Layer 2 of a small transformer language model trained on English Wikipedia (19 layers, counted from 0, width 96).
Take only the direct path to the model's output, skipping the later layers: a vector added to the residual stream pushes a token's score in proportion to its dot product with that token's output vector.

Output vectors of the tokens that the questions are about. A number n stands for n times 0.012.
"ish": 12 -18 21 10 -49 2 8 -35 -6 44 -10 -1 -36 -5 -25 -9 67 27 22 11 2 26 22 54 65 -11 15 8 -26 6 -28 25 17 -20 -9 30 11 0 -57 34 -48 -2 -20 -22 26 -22 -10 15 -15 38 -18 -8 -28 -9 -3 17 39 26 24 37 6 -23 1 4 -17 -4 38 -19 -30 -29 -11 38 1 -28 -45 -7 -42 -2 10 20 -25 9 6 35 6 -30 -6 -3 12 -6 -20 -37 -13 10 17 27
"iv": -36 -22 24 -7 -2 29 3 -11 4 2 16 9 30 15 55 -7 18 -10 37 7 -21 1 33 -2 10 -42 -19 -25 30 2 33 23 -14 2 5 5 8 3 -10 14 -33 -40 -17 5 -45 -16 -2 -9 20 -48 -36 2 -7 -11 -23 2 -20 -17 14 -14 -4 25 7 71 -21 -38 25 18 -8 -60 12 23 37 -11 7 -22 -28 5 26 27 -10 -28 20 -42 -10 1 -19 7 -18 -33 -34 -11 -24 9 -34 -17
"ual": -29 -13 1 -14 -6 7 16 58 35 42 18 -5 48 -10 26 16 39 6 59 -13 54 5 16 25 50 -21 -24 34 17 -28 -10 20 -23 -7 -23 17 18 -41 25 9 -49 -11 -12 -28 -39 -4 -17 -16 53 -19 -29 -16 18 -42 22 -51 -62 -18 1 -45 5 21 25 43 10 29 8 -4 -43 -41 -5 32 -18 -2 3 41 48 0 28 -5 1 -1 31 58 24 -25 -11 33 29 95 21 23 -20 27 39 55
"eter": -47 41 -18 57 8 11 30 8 2 43 9 29 -69 41 -15 16 20 31 46 -10 19 -35 -14 63 20 35 25 -5 -33 17 -48 37 18 25 39 -14 -9 -44 -4 -10 -31 -21 44 -40 -18 14 12 8 -26 -21 -13 -27 -25 -70 14 22 -11 -21 31 -38 4 12 -19 0 -9 -76 -43 -27 -31 -22 47 -10 -16 -4 -23 18 -6 35 14 -9 32 11 -6 12 7 -4 -24 -20 8 -4 22 -28 16 31 43 -32
"ames": 7 2 -39 18 -8 9 28 -12 -33 28 10 55 -18 -1 28 -10 13 -17 2 7 7 -10 -3 -10 -19 -13 37 25 -19 21 -38 28 -1 2 -10 16 29 -16 47 -2 -6 -23 -29 -6 2 -16 -37 -16 37 -7 -18 -44 -21 -16 -53 2 -15 36 0 18 3 -5 -71 -18 0 -53 44 2 -41 -64 41 17 9 -81 5 -47 2 7 -3 -22 0 -11 -9 14 10 1 22 15 5 25 39 11 -25 -17 -16 -9
"by": 23 6 37 -1 -37 -29 4 -39 24 -2 -19 -14 26 27 -10 6 40 -26 -22 -1 -5 -30 2 53 -14 27 3 39 -5 -21 -72 17 -6 -28 17 18 23 22 -16 -24 12 15 3 -23 14 -23 -11 12 7 10 -12 1 -24 -28 -40 -33 -1 -26 4 -16 32 28 32 12 28 21 -18 13 -28 -35 24 7 8 20 6 22 -67 28 -1 4 9 -47 18 -1 -15 -16 -27 -12 -25 -5 8 4 1 9 -32 52
"ec": 39 31 -7 41 48 -1 2 -46 11 -30 26 -6 16 28 -23 2 25 12 10 -2 -5 -3 -4 29 -2 61 -7 -9 24 -15 17 -40 -9 -14 -27 24 48 -18 19 -1 -20 -8 -1 -26 -14 -30 18 -8 -15 9 -14 -14 -49 21 -12 2 50 -8 -8 -30 -9 49 -10 16 18 21 0 -25 -23 -40 26 -1 2 11 -16 26 20 -6 -2 -18 -13 1 -29 21 3 47 27 4 13 46 -21 2 -21 -2 0 -39
"ings": 41 26 -46 8 -44 -19 9 0 -19 38 21 12 21 35 20 -30 0 -34 34 -18 29 28 1 -5 12 -10 6 39 -31 -35 6 47 -21 2 10 19 42 -7 -20 33 -33 -16 -8 -34 -11 36 -19 -61 -7 -34 23 41 -36 -40 -46 21 -55 65 38 -31 15 3 -26 44 7 -32 22 -58 -18 -33 -38 24 3 -42 -13 -17 -2 2 40 -5 2 -13 -46 25 3 -26 -16 8 3 -35 36 4 -4 16 30 -20
"2": 7 41 3 -20 11 13 59 -11 16 -9 8 -18 11 -15 6 8 -16 13 13 -10 -24 23 -2 24 -18 0 -11 -5 -20 -37 16 -19 2 -18 5 7 -28 6 18 7 12 29 16 18 23 12 5 -6 -15 13 -19 -12 10 13 7 -8 -1 -7 -18 -14 -12 3 -15 3 -5 2 -11 -14 5 -14 10 4 -11 -3 4 14 -10 -6 -1 -16 -5 27 -21 1 -7 40 -27 -21 -12 -10 4 6 22 7 11 -4
"r": 50 2 -14 4 -19 -6 3 8 11 31 -23 -26 -14 32 -30 -36 -6 -5 -16 -10 -28 5 15 -3 9 25 13 -22 35 29 28 11 24 -15 3 12 8 35 -22 -33 -10 -24 -6 5 -25 -25 -42 19 27 -32 6 -30 -18 2 -8 -9 -5 64 -27 31 -19 -14 10 -1 -34 -6 1 22 -10 -25 -11 10 31 25 46 33 2 -16 -3 11 -3 -31 -16 -11 -8 31 26 1 21 -15 7 -14 -30 -13 -14 19
"ide": 1 4 -19 -44 36 -24 9 17 -34 -10 34 18 -13 16 21 17 -2 -14 18 26 -56 20 5 39 -27 -7 20 37 24 -2 -2 0 -23 9 35 -21 33 47 -34 6 10 8 7 -11 -35 4 23 -62 -27 7 -23 -30 -40 -10 -1 26 -1 -15 -3 -37 0 2 -37 3 3 -4 -16 17 -12 -29 33 49 20 -19 -61 -50 3 32 25 5 18 38 29 -19 2 -14 -12 7 7 22 18 -25 -35 8 17 3
"al": 17 -11 21 -49 -25 -29 -12 6 19 -1 5 26 -18 29 -1 23 13 -4 -45 53 12 45 24 19 0 15 -12 23 23 4 3 -9 45 20 3 -8 -6 28 17 -9 -27 21 -22 -39 -10 -26 1 -16 6 9 40 24 -15 -13 23 17 -2 -21 -43 20 -8 -2 19 -2 15 -18 11 -9 1 -45 -25 -1 -8 -6 29 26 14 -25 9 20 11 -38 -5 -29 26 0 -18 -17 25 4 -4 5 -5 19 52 -4
"ry": 6 -10 -17 33 -49 7 4 21 -9 58 21 6 29 44 -17 -19 11 0 -18 -33 -12 -5 -21 43 31 -1 25 16 -9 -43 -30 29 26 30 -4 -11 66 6 -21 3 -39 -8 -17 11 14 -20 -25 38 -7 -22 23 -20 11 -7 -21 2 33 -13 -39 12 3 5 44 16 -18 5 -10 -16 30 -54 -4 17 -19 17 32 -1 -2 12 26 -6 4 -1 31 5 42 15 66 -8 -18 -14 -24 6 6 26 -38 10
"ior": 22 24 0 -9 -25 -29 10 31 14 11 -29 19 -4 -9 2 10 30 -38 4 11 31 8 -5 -38 45 -15 41 34 9 14 -32 -14 -30 44 -68 37 42 -71 -27 16 0 -47 -8 -33 5 -6 -1 6 -23 26 -13 -73 -4 -45 -19 3 -33 -7 -45 -33 24 -30 -33 35 -21 -39 -29 16 -49 -70 -16 21 30 6 -17 12 -3 -6 27 24 -23 -14 8 -5 8 11 29 -16 2 -11 -29 42 -16 -10 -17 13
"e": 4 -29 -9 4 2 -9 -4 -3 4 18 42 27 -19 13 -63 21 36 -13 -32 1 19 44 37 -32 -14 -6 15 6 -34 32 29 16 35 -44 -15 4 51 0 -19 -2 -39 -38 7 -2 12 -13 -17 54 -7 -12 -39 -14 -21 -53 -1 6 10 6 -42 -23 -11 19 -18 6 36 40 -8 -9 -8 -1 37 -33 6 28 16 -13 37 36 16 -8 7 -28 -15 -22 -6 -46 -33 1 41 9 -33 -25 -14 -54 10 -23
"ch": 20 30 -10 -10 -37 23 0 -8 -34 2 -37 -18 -7 3 9 -28 23 -21 16 -25 28 -7 -9 40 2 -46 -11 20 39 1 -14 -45 26 -3 35 5 48 -4 -8 2 33 2 -1 -25 8 -51 2 -33 7 20 -14 -5 -4 -20 -17 19 16 -27 -7 -38 -3 -23 -5 18 -32 18 21 -21 32 -41 3 -10 3 5 -8 15 14 32 -2 -1 -25 16 -24 4 23 15 -22 54 5 29 -2 3 2 -18 9 12
"ire": -14 6 0 13 -27 4 11 -25 36 13 -35 46 5 15 3 -1 5 62 -17 16 -2 22 47 20 28 6 18 3 2 -16 -29 2 -31 -37 29 -25 2 -6 -58 19 -1 -19 38 -12 9 -10 -46 -3 -74 11 23 -7 -42 -17 11 12 -28 5 18 -21 -7 6 13 81 -7 3 -18 14 -7 -28 53 33 19 -7 -2 44 7 10 38 48 -8 30 -8 -26 2 -28 51 17 6 45 3 -24 6 25 22 -18
"urn": 23 -25 -1 38 13 -22 10 7 -8 39 23 35 29 22 16 -20 35 -7 16 10 6 -25 4 -5 -10 0 -6 16 0 -9 -1 -3 -10 16 25 -23 2 11 -1 -10 -34 -19 2 -22 6 9 -55 -11 -37 4 59 -16 -52 22 41 -26 20 46 -10 14 -1 21 8 38 5 38 -7 -16 26 -58 14 33 11 -21 0 7 24 -19 37 -18 1 -60 12 -4 -4 13 40 8 2 56 -10 -13 -21 12 10 10
"ne": 19 31 3 -14 -55 51 -1 25 8 55 -6 14 64 24 -6 18 29 -4 14 -24 -12 37 -7 14 -40 5 40 13 -3 19 -32 7 -13 14 6 21 6 -13 22 -32 0 9 15 -16 46 7 -10 23 12 38 -30 -19 -29 44 -53 7 -10 5 -44 -36 6 2 6 29 -34 31 -11 -18 11 -34 -20 -6 29 -10 -21 -10 21 44 2 15 3 -1 -10 29 25 0 -4 -5 -23 6 20 15 -27 -8 28 13
"94": -23 19 7 29 4 -14 71 24 28 -23 0 -5 3 9 23 -11 -9 -27 2 -6 -1 -1 -24 47 32 -14 31 -13 34 4 -15 20 -22 -3 -7 -16 -7 -37 -40 7 -3 1 31 18 9 -20 20 -27 9 24 22 -13 8 -5 3 -14 -22 -9 12 -19 2 13 2 14 11 -22 -24 -1 13 -16 25 1 15 -2 -4 19 12 32 12 15 -16 6 -15 32 -14 34 -20 8 -20 31 21 28 -2 21 -15 4
"E": -11 18 26 -10 -9 -3 34 0 -11 3 33 -9 -24 3 -3 34 -12 -10 25 11 2 6 11 5 8 7 2 -19 2 -27 4 6 19 -11 -15 -49 -2 -30 -37 -9 9 6 9 -34 22 12 -13 -3 -3 -1 7 -1 -2 -19 -46 21 -9 41 -10 -18 -15 11 21 -29 12 -16 33 8 -34 -29 -7 -36 7 15 -11 8 -3 -4 -18 5 33 -18 -6 18 20 6 5 13 10 7 -12 11 23 -19 12 2
"arly": 17 -9 20 -52 51 -12 42 -17 30 34 -23 28 -39 20 26 40 38 -7 -19 -3 15 -60 -7 67 38 25 40 9 7 -1 -11 7 4 21 -43 25 -26 -22 -26 -3 2 -10 3 17 -25 37 -29 42 47 15 26 -14 8 1 5 -28 -35 -41 55 -10 3 51 15 -51 13 -24 18 -23 27 -53 28 6 15 -58 7 -14 -5 36 22 35 -5 -20 4 5 32 -9 22 -12 19 14 40 3 -28 -32 11 33
"ot": -16 30 -28 10 15 6 -2 -15 -6 -24 1 36 3 6 -13 12 53 3 8 26 17 -34 7 24 -8 18 23 -23 1 -19 29 -35 -30 -7 29 -6 -5 40 20 5 -11 9 -13 -4 -32 15 23 8 -15 -23 -6 18 -30 16 8 -42 -1 19 -1 -28 5 10 3 -13 -1 4 15 27 -20 -32 -16 22 52 2 -46 -18 10 -29 19 -38 6 -11 -28 -12 12 10 -26 -55 -6 10 -17 -35 -6 -42 -10 -5
"k": -3 4 -25 17 4 3 -8 21 3 -1 -27 -39 -25 10 18 1 22 -35 -6 -1 8 -16 8 35 -23 -10 -46 34 -10 35 -23 -32 13 -35 25 6 14 16 9 -26 9 -14 18 -55 14 10 32 -20 -13 0 26 9 -12 23 12 -24 5 -48 -22 3 -1 -22 -47 -21 4 1 12 -14 29 -30 8 -14 32 3 8 -6 29 -2 -3 23 -21 29 19 -23 -12 -1 -21 -11 -6 -25 -8 -9 16 -33 19 32
"omen": -10 13 -23 -22 -42 -14 21 33 59 15 1 43 -27 0 36 -9 22 -27 37 13 3 17 -30 37 12 -16 4 13 -15 6 18 -28 23 -27 -9 -6 2 -17 -36 -26 -53 -38 -14 -44 -15 -17 1 -12 33 -28 26 -7 -31 -31 -32 -36 13 27 2 -9 6 3 -30 41 4 -1 -54 15 -28 -52 4 0 31 -19 -19 -33 -28 -1 -17 -5 23 32 -11 -2 48 -14 41 37 -9 2 19 38 19 -8 33 -16

Each question shows what one neuron of this layer's MLP adds at an activation of 1. A number n stands for n times 0.0049.

n260: -8 -2 -1 -17 4 49 -33 -10 -2 -32 9 -10 -11 4 16 7 4 18 -41 24 9 1 21 -7 0 -12 12 9 1 -22 2 -24 -7 23 17 11 -7 -13 19 1 0 -20 -31 8 27 -1 -7 1 -12 6 -6 -34 10 -22 9 17 -1 13 24 -16 -6 9 2 11 -11 22 -10 37 -24 7 31 -8 -11 27 10 -19 34 -9 -5 40 11 44 11 -11 -45 3 -19 -38 21 -6 -6 25 11 4 -18 -4
Which of these tokens does it push up most? "ire"

n16: -5 5 -31 -3 8 -5 -31 1 13 1 9 -18 -3 15 -2 -34 -14 -30 3 8 58 8 7 36 -7 5 -17 1 34 -42 -30 18 25 -34 48 30 -23 15 22 23 -3 15 6 1 -6 -10 -10 -32 -16 12 22 -7 20 3 -3 7 2 -32 3 -5 15 22 4 45 23 8 2 -7 24 8 10 9 -27 -17 17 3 -17 17 -1 16 -12 4 -2 -13 3 24 -30 -9 17 6 28 -17 -21 -9 -16 3
Pushed down most: "ior"

n76: -15 14 -32 -5 -26 20 -21 -6 -16 13 2 -15 -5 -4 12 -7 -16 30 16 3 -9 12 2 -8 0 36 1 -12 -18 -24 22 11 -3 -16 15 6 -5 -20 -8 -21 45 41 -19 -9 22 -9 -12 11 -21 -36 6 0 0 -31 -6 -31 15 15 5 -9 -10 -15 0 -5 -5 -28 10 -1 -22 -1 -28 25 -7 -1 -6 40 18 -7 22 -11 -14 2 -4 3 36 13 -40 13 -29 17 51 -18 -3 9 31 -14
Which two tokens does it push up most, strongest first? "ings", "eter"

n40: 1 -2 -1 -2 4 1 1 -1 2 -3 1 -5 0 -2 -1 0 -2 2 0 -1 -1 6 1 1 -1 1 3 -2 -1 -1 -1 -5 2 1 -1 0 -2 4 1 2 0 -2 -1 -1 -5 -4 4 -4 -3 -1 2 0 -3 7 8 0 1 -7 1 0 -3 2 2 0 2 1 0 1 1 8 3 1 -1 -1 -2 4 -3 0 -1 -8 1 5 4 4 -1 1 -1 -2 2 -4 4 -1 3 0 -1 0
Which of these tokens does it push up most? "2"

n52: -1 0 1 -3 2 3 -2 -1 -1 -1 -1 -2 -6 0 1 -3 -1 -1 -4 2 -5 -4 -2 1 -3 -2 -4 4 3 0 1 -1 -2 -4 -3 -3 0 0 1 6 -3 -1 2 -1 1 0 5 -2 1 -4 -5 3 2 -1 1 3 -7 -2 4 0 2 -2 -1 6 -1 -4 1 1 0 2 3 2 1 0 1 4 -1 2 1 2 3 5 4 -3 3 1 -3 0 -2 4 3 3 0 -4 1 4
Pushed down most: "urn"

n185: -1 3 2 -1 1 -3 -2 1 2 0 2 0 -4 2 2 -3 0 -1 -1 1 -1 1 -2 -2 0 1 2 1 0 0 0 1 -1 -3 1 0 1 -1 0 1 -2 0 1 -1 1 -2 1 -2 0 -2 -2 3 -1 -3 -1 0 0 1 0 1 -1 -2 0 2 1 -3 1 0 0 2 1 0 -1 -1 0 2 0 1 1 -2 0 2 -2 1 -1 -2 -3 -2 1 0 2 -2 -2 -2 2 -1
Which of these tokens does it push up most? "ings"

n86: -8 -17 -15 -23 -18 8 -38 -7 -13 -1 -2 19 -42 13 -43 23 -12 5 -37 24 12 1 21 5 -10 -40 8 -1 12 4 -17 3 -5 -3 -2 19 -4 2 22 15 0 -23 -2 -10 -17 -22 18 10 -38 23 29 -18 -29 5 -12 5 -1 10 -18 12 4 -40 6 -7 -15 11 9 9 36 20 19 8 12 29 -6 2 31 -21 4 -21 1 -13 -3 -15 10 -7 -24 -9 16 -7 -5 10 -25 -28 2 11
Which two tokens does it push up most, strongest first? "e", "al"

n61: 13 6 13 -29 20 -17 8 -5 -14 14 8 4 -6 8 -23 6 -15 -15 0 7 20 -12 4 20 -28 -2 10 9 8 -2 5 -39 -11 4 -2 4 -5 -10 30 26 -7 4 -41 5 -10 -24 18 -18 -21 -4 0 -15 5 16 9 25 34 6 12 21 -33 -11 13 -12 17 -33 -2 17 -3 37 -22 5 -33 9 8 -4 6 -12 13 -13 19 7 33 19 14 -16 -11 -4 7 -1 2 0 29 2 15 -4
Pushed down most: "ire"

n112: 0 0 4 -1 4 -1 2 -2 8 -1 -3 -5 -5 -1 4 -6 -6 2 -5 4 1 -3 2 0 -3 -4 5 -1 2 -2 0 -1 0 3 -7 0 -4 -3 -2 2 2 1 1 4 -1 -2 -3 4 3 -4 -7 1 2 1 1 2 -5 -7 0 4 -8 0 7 -1 0 2 5 3 2 1 6 0 2 2 -2 1 -6 -1 -4 -1 -1 2 -1 2 -1 3 3 -1 2 5 3 -4 -4 -2 -8 -4
Which of these tokens does it push up most? "arly"

n275: 3 18 30 32 -6 -19 -13 7 28 10 -16 -25 1 -15 2 1 -10 -41 -11 17 18 9 -4 -22 -37 7 19 5 -4 23 -27 14 2 -6 -25 3 6 -7 19 44 -8 -15 -8 15 36 -1 -11 -23 10 25 23 -7 33 -30 40 -7 -28 12 15 7 -7 -5 5 -45 4 -9 -21 7 18 -24 8 4 -18 35 10 -13 31 -8 16 1 -30 -4 -8 23 6 38 15 8 54 -16 21 -18 49 12 -3 23
Which two tokens does it push up most, strongest first? "ior", "94"

n71: -5 -2 0 -5 -6 4 -1 -1 2 4 2 -5 -2 4 -1 -7 -7 5 -11 4 6 -2 0 3 2 -3 2 -5 1 -1 1 4 9 3 2 0 -2 5 4 1 13 3 5 10 15 -5 2 9 -1 0 0 4 1 1 -4 3 -5 -2 -2 1 1 -3 3 -3 -3 3 -1 4 0 -2 2 -1 1 4 8 3 -2 -2 -1 -12 2 6 -2 0 -3 3 3 7 0 -7 -6 -4 -5 11 -7 5
Which of these tokens does it push up most? "ry"

n277: -5 1 4 -4 3 -4 0 0 1 -7 1 -2 -3 -1 0 2 -5 0 0 -2 5 -2 4 2 6 -3 0 -1 3 0 -1 -2 5 1 -1 -5 -5 -2 -5 3 4 4 -1 1 5 2 -1 -3 3 2 -8 2 1 1 3 0 -4 0 4 4 -8 1 2 0 -1 -1 0 3 0 1 -4 1 3 4 2 -1 4 -1 -4 3 1 -1 -1 6 -5 1 -1 1 1 4 0 -4 -7 0 -2 -3
Pushed down most: "ry"

n276: 5 1 41 1 -19 -14 19 -27 6 2 -20 -65 -31 -18 27 -17 -21 14 -19 16 22 -10 29 7 5 -24 -26 -24 -23 7 9 -10 9 -13 -11 -27 -15 0 44 0 -1 6 24 -9 42 3 2 -3 17 -26 -25 6 36 22 35 -2 0 -5 9 18 -3 -49 1 7 -11 13 30 22 -10 -9 -1 -18 13 -2 34 32 11 -6 -23 16 17 1 10 -9 4 -20 -1 14 3 23 7 7 -2 -3 7 28
Which of these tokens does it push up most? "k"

n223: -17 61 2 16 25 0 -18 -31 33 21 -13 13 -7 -8 18 -6 6 13 44 -1 1 -5 31 2 -7 15 -42 -77 -42 18 17 -15 32 -28 -38 20 -8 18 4 28 3 49 -24 -48 -24 22 -14 1 -4 -59 11 7 -25 1 7 -21 -1 -17 -12 9 72 -5 15 6 26 -16 -13 15 1 22 16 -18 -26 3 -7 39 -24 4 -12 3 18 23 8 27 7 -34 21 -7 23 8 -9 -12 11 -33 27 -4
Which of these tokens does it push up most? "eter"

n200: -2 -1 6 4 -2 -2 4 -1 -4 5 -3 -12 -5 -4 2 0 2 -4 -4 1 0 0 -5 -5 -2 3 1 5 1 -2 -2 -1 0 1 4 4 -4 2 3 3 -2 1 -6 -2 0 -3 -1 3 -8 -5 -2 2 4 2 2 -4 -1 3 2 3 -1 -5 0 3 0 0 -1 6 1 3 1 -3 2 -2 3 -2 0 -2 2 1 0 -5 -2 -2 -3 0 -1 5 -1 2 7 2 -3 -3 1 -2
Pushed down most: "ec"

n318: -19 8 -14 26 -3 1 -26 31 42 -4 24 -59 10 -15 -8 -8 3 3 2 6 2 51 7 -12 -9 20 -4 -17 -5 -16 13 1 -39 -26 4 -5 48 -34 5 49 55 4 -5 6 25 25 -28 31 -9 -23 13 -26 -32 1 43 7 23 8 17 21 12 -10 -22 18 -27 -7 13 15 -20 11 23 -4 11 9 5 60 0 -20 17 -15 -12 51 18 -15 37 31 -57 -4 17 15 38 -18 18 -3 -5 -30
Which of these tokens does it push up most? "ire"

n329: 3 -14 -4 3 -26 -12 -1 -26 -13 -26 -13 9 -21 11 15 -36 -16 17 -18 18 13 -1 7 -5 1 -3 -6 8 -9 15 17 14 22 -27 26 7 18 1 9 61 20 11 19 45 -17 1 19 2 3 9 -60 -14 19 -23 13 61 48 -30 -11 -4 24 27 35 19 -11 -15 9 -6 -9 -15 -12 -31 -10 7 -14 -24 -8 -10 -2 0 -28 15 39 -12 2 -24 -9 0 -22 -27 -2 -12 -13 8 5 -30
Which of these tokens does it push up most? "iv"

n365: -16 16 -19 -23 49 14 -6 -9 -44 22 -42 -8 5 11 18 -36 17 -2 3 19 8 18 24 -18 -8 -6 -28 15 26 -32 45 -22 1 -19 -5 -15 -31 8 2 19 6 -1 -30 -40 -8 59 24 7 -7 -19 73 -17 -2 -6 30 53 5 -47 3 -11 -1 -1 24 -8 5 -2 -42 16 1 15 49 -2 7 13 -5 25 20 -5 19 -56 -9 -10 -5 -7 1 8 -14 -11 11 -3 1 -2 -19 -22 -18 3
Which of these tokens does it push up most? "ot"

n354: 0 -3 -1 1 -4 0 5 0 0 0 -5 0 2 6 2 -5 -2 -1 0 1 1 0 -3 -2 2 -2 -3 4 -2 -1 3 1 1 -5 2 -2 1 1 -5 0 3 1 3 6 -1 -5 -2 -3 -4 -4 -3 0 -1 -2 -1 7 2 0 2 1 0 0 0 1 -2 0 1 3 2 0 1 3 3 2 1 -2 -5 4 -1 -2 0 0 -1 -6 3 1 2 2 -3 -2 -3 3 -4 2 -6 2
Which of these tokens does it push up most? "iv"

n48: 0 3 4 4 -3 4 -1 4 -1 0 1 1 -2 0 2 4 2 3 -4 5 0 2 -1 0 0 5 5 -2 -3 -1 0 2 4 2 2 -1 -7 -4 0 3 2 1 0 -2 5 -4 1 2 1 -6 -1 4 -3 0 -1 -1 -5 -1 -1 3 3 -1 -3 1 2 -5 1 -4 -1 2 -3 2 2 -2 3 -1 0 -4 -3 -2 0 -2 -7 -2 0 1 -4 -1 1 -7 1 -1 3 -1 0 -2
Which of these tokens does it push up most? "eter"

n67: 0 44 34 9 -30 2 -21 -31 36 -16 1 -29 -23 13 -2 -13 -6 6 29 16 -26 -46 -2 -28 -39 36 22 -8 -14 6 5 28 8 7 -11 28 -33 6 34 -23 5 6 5 -19 -18 17 -2 26 9 0 -44 10 41 7 49 -6 20 13 -14 -7 -2 -9 -12 2 2 -6 -5 1 10 4 -17 -27 -30 16 -1 47 -18 -9 2 -8 -18 31 -29 -9 25 -1 -26 -21 17 15 18 -29 30 26 -10 2
Pushed down most: "ide"

n164: -2 0 -3 -3 1 1 -2 -3 0 7 3 2 1 -4 0 2 -1 -1 -5 4 -4 2 4 -1 2 3 4 -2 4 1 -4 -3 -3 3 -3 6 1 3 -1 4 2 2 1 0 -6 -1 -1 -4 -4 -4 1 -1 -3 2 1 -1 -5 0 2 6 0 1 4 3 0 4 -3 4 -1 5 4 -3 -3 -3 -3 4 -1 -2 -2 -3 -3 2 0 3 0 -1 2 0 1 6 3 -2 5 -1 -2 -1
Which of these tokens does it push up most? "ire"

n94: -23 33 -1 48 23 -1 0 -26 8 40 -29 15 -18 -24 2 -17 4 33 -16 -6 18 -21 12 3 -14 36 9 -12 28 -35 -17 27 -18 0 -38 24 -2 12 4 3 -17 1 -9 -19 -12 9 -5 8 -24 -23 -15 -13 37 29 -8 6 5 -21 11 16 -26 -15 -4 -9 23 18 23 11 -13 -16 34 55 -17 -13 15 11 13 -35 9 18 -17 -26 7 7 16 15 -19 2 1 -5 21 -49 14 -4 16 -8
Pushed down most: "omen"

n262: -17 22 28 -11 -26 -8 -15 -18 28 -13 11 15 10 8 -9 6 6 7 21 24 -18 -19 -13 -19 -28 17 23 23 12 -15 -8 7 -13 0 6 18 -29 21 -12 15 21 38 2 -5 -4 -1 0 -11 -25 -6 -22 6 23 5 21 -8 14 21 -6 13 -10 -18 -3 -12 20 -2 0 -23 16 -27 -13 -1 -1 17 -10 -1 -21 -2 15 -7 -16 48 -6 9 23 2 12 5 44 -3 10 -25 25 15 -9 -6
Pushed down most: "e"

n117: -16 -30 -15 -27 30 3 -9 -17 33 1 -13 -16 20 -25 0 -34 -1 -19 24 16 -14 -28 13 -28 -8 15 12 -19 31 -21 -10 -21 -19 -32 13 -22 -8 9 2 17 8 -10 3 0 -24 -1 15 11 1 14 -51 12 12 42 6 10 -3 19 37 16 -4 5 54 -3 -2 -36 13 5 11 10 -38 20 10 -23 -6 1 -21 16 11 7 -19 16 6 -31 2 -24 16 -3 -24 -28 -19 -11 11 3 6 1
Which two tokens does it push up most, strongest first? "iv", "ot"

n205: 6 19 5 -19 4 41 -3 3 17 -12 -9 13 -9 27 11 -7 10 -6 -10 22 2 -24 -31 -19 -11 11 7 -11 7 -5 -6 -43 -7 17 -23 -2 7 -2 22 11 13 12 -9 -7 -19 -12 11 -12 -1 -29 -18 -1 13 17 18 17 47 -38 -7 18 -4 -3 17 16 -23 41 31 18 -13 13 -3 2 -4 0 0 12 -3 2 -21 1 -36 -6 25 -21 -16 2 16 -10 31 -34 -9 -8 17 17 9 -32
Pushed down most: "ings"

n250: 4 2 -5 6 -2 3 0 -1 4 1 0 1 -5 -1 -6 1 -3 -1 -3 0 3 2 -7 1 -7 2 11 3 3 1 1 1 -2 -6 -3 0 1 0 4 -1 -1 0 -3 1 -2 2 -1 2 -2 -4 -3 3 -3 -6 4 -5 3 -2 3 -3 -7 0 -4 4 1 3 -2 3 -5 -1 2 0 -7 -1 -3 3 -3 -1 -7 -2 0 -5 -3 -1 -1 -1 0 -4 2 6 -4 -5 2 -13 -4 0
Which of these tokens does it push up most? "e"

n352: 3 4 -6 8 1 72 -16 -43 -4 -28 -3 2 -8 -13 32 -15 26 5 7 -20 27 23 4 5 1 8 9 -18 17 -31 -25 1 49 -4 15 31 14 -9 -19 37 1 -13 14 -45 -6 -21 -10 1 12 18 33 34 -2 -26 34 -14 -13 13 3 28 -2 16 28 6 -39 -15 14 -6 9 8 -17 -12 -4 -5 6 19 -1 7 -53 5 -19 -4 -8 8 -22 -33 3 -5 7 -3 23 -7 5 12 -3 35
Which two tokens does it push up most, strongest first? "ish", "ch"

n307: -7 20 -5 -12 -3 -10 -18 9 10 3 -1 3 -2 -4 12 -5 2 -2 -10 -2 3 -3 5 10 -7 2 -9 3 5 -3 4 -9 11 -2 -2 -7 -4 3 -7 -8 -6 10 3 3 -8 12 1 -2 -4 -2 -5 2 -6 0 9 -14 19 -2 11 9 -11 -1 -4 2 5 -2 2 -13 -2 4 -6 2 -8 3 -3 3 -6 -11 -12 -16 -1 14 9 0 17 -5 -10 2 4 -8 -7 -8 5 0 -7 -14
Which of these tokens does it push up most? "omen"

n286: -4 27 17 -21 -13 -10 -21 -13 8 -3 -5 4 -18 -12 8 3 -19 -6 30 -5 -11 -9 12 -5 -9 10 48 4 -14 -16 8 -16 11 4 21 3 -39 20 5 -40 40 28 -22 9 16 -8 -4 -10 9 -19 -16 6 -3 1 11 -26 41 8 15 -10 -10 20 -9 -2 -24 -35 11 13 -6 -15 -25 8 6 -6 15 9 -32 -11 14 31 -25 -10 -9 18 9 32 20 7 -6 23 25 -29 4 -10 -3 5
Pushed down most: "e"

n127: 1 1 0 5 -4 -1 -1 -1 3 -1 -1 4 1 -1 -1 1 -1 0 0 5 1 -1 1 1 4 -3 -1 -1 0 -6 1 4 -2 -5 6 -3 1 -7 2 -2 4 1 3 6 -1 -6 -3 -1 -1 -1 -1 -2 4 -1 6 1 0 3 -1 0 0 5 -2 1 6 1 1 -3 1 0 4 -3 1 0 -4 3 0 -1 1 3 -1 1 0 -3 0 5 -4 0 -2 -1 2 -1 -2 -1 -1 -2
Pushed down most: "ne"

n302: -8 33 -2 -20 9 4 16 -1 24 -5 23 -8 15 5 3 -16 -3 -8 -8 -17 -7 28 2 5 7 -3 -10 11 16 3 -5 -32 -12 29 -18 -4 -5 -4 3 10 8 29 25 5 -26 -20 -3 3 -8 28 3 21 43 -9 14 -14 20 -13 22 -8 -19 -14 54 0 -69 18 -23 5 11 -3 -9 8 -8 10 6 28 -27 28 -3 -2 21 7 11 -6 -7 -29 -11 1 37 -4 33 28 -12 -8 11 -13
Pushed down most: "ames"

n278: -36 9 26 -23 7 49 -32 17 -6 -6 -25 34 -25 18 12 -15 14 -11 8 19 -22 -26 -19 19 6 -4 -32 -4 18 -18 -3 -9 20 0 -18 -17 -27 29 -6 27 18 -5 17 53 -28 -22 -1 16 -19 -8 33 37 -30 11 4 -1 20 -13 -20 -25 -13 -41 -12 -26 -30 3 0 21 -20 3 37 21 3 6 -24 -20 -2 -5 -13 -12 29 -40 1 -25 6 29 -6 -7 8 7 -16 -17 -5 -14 13 24
Which of these tokens does it push up most? "ot"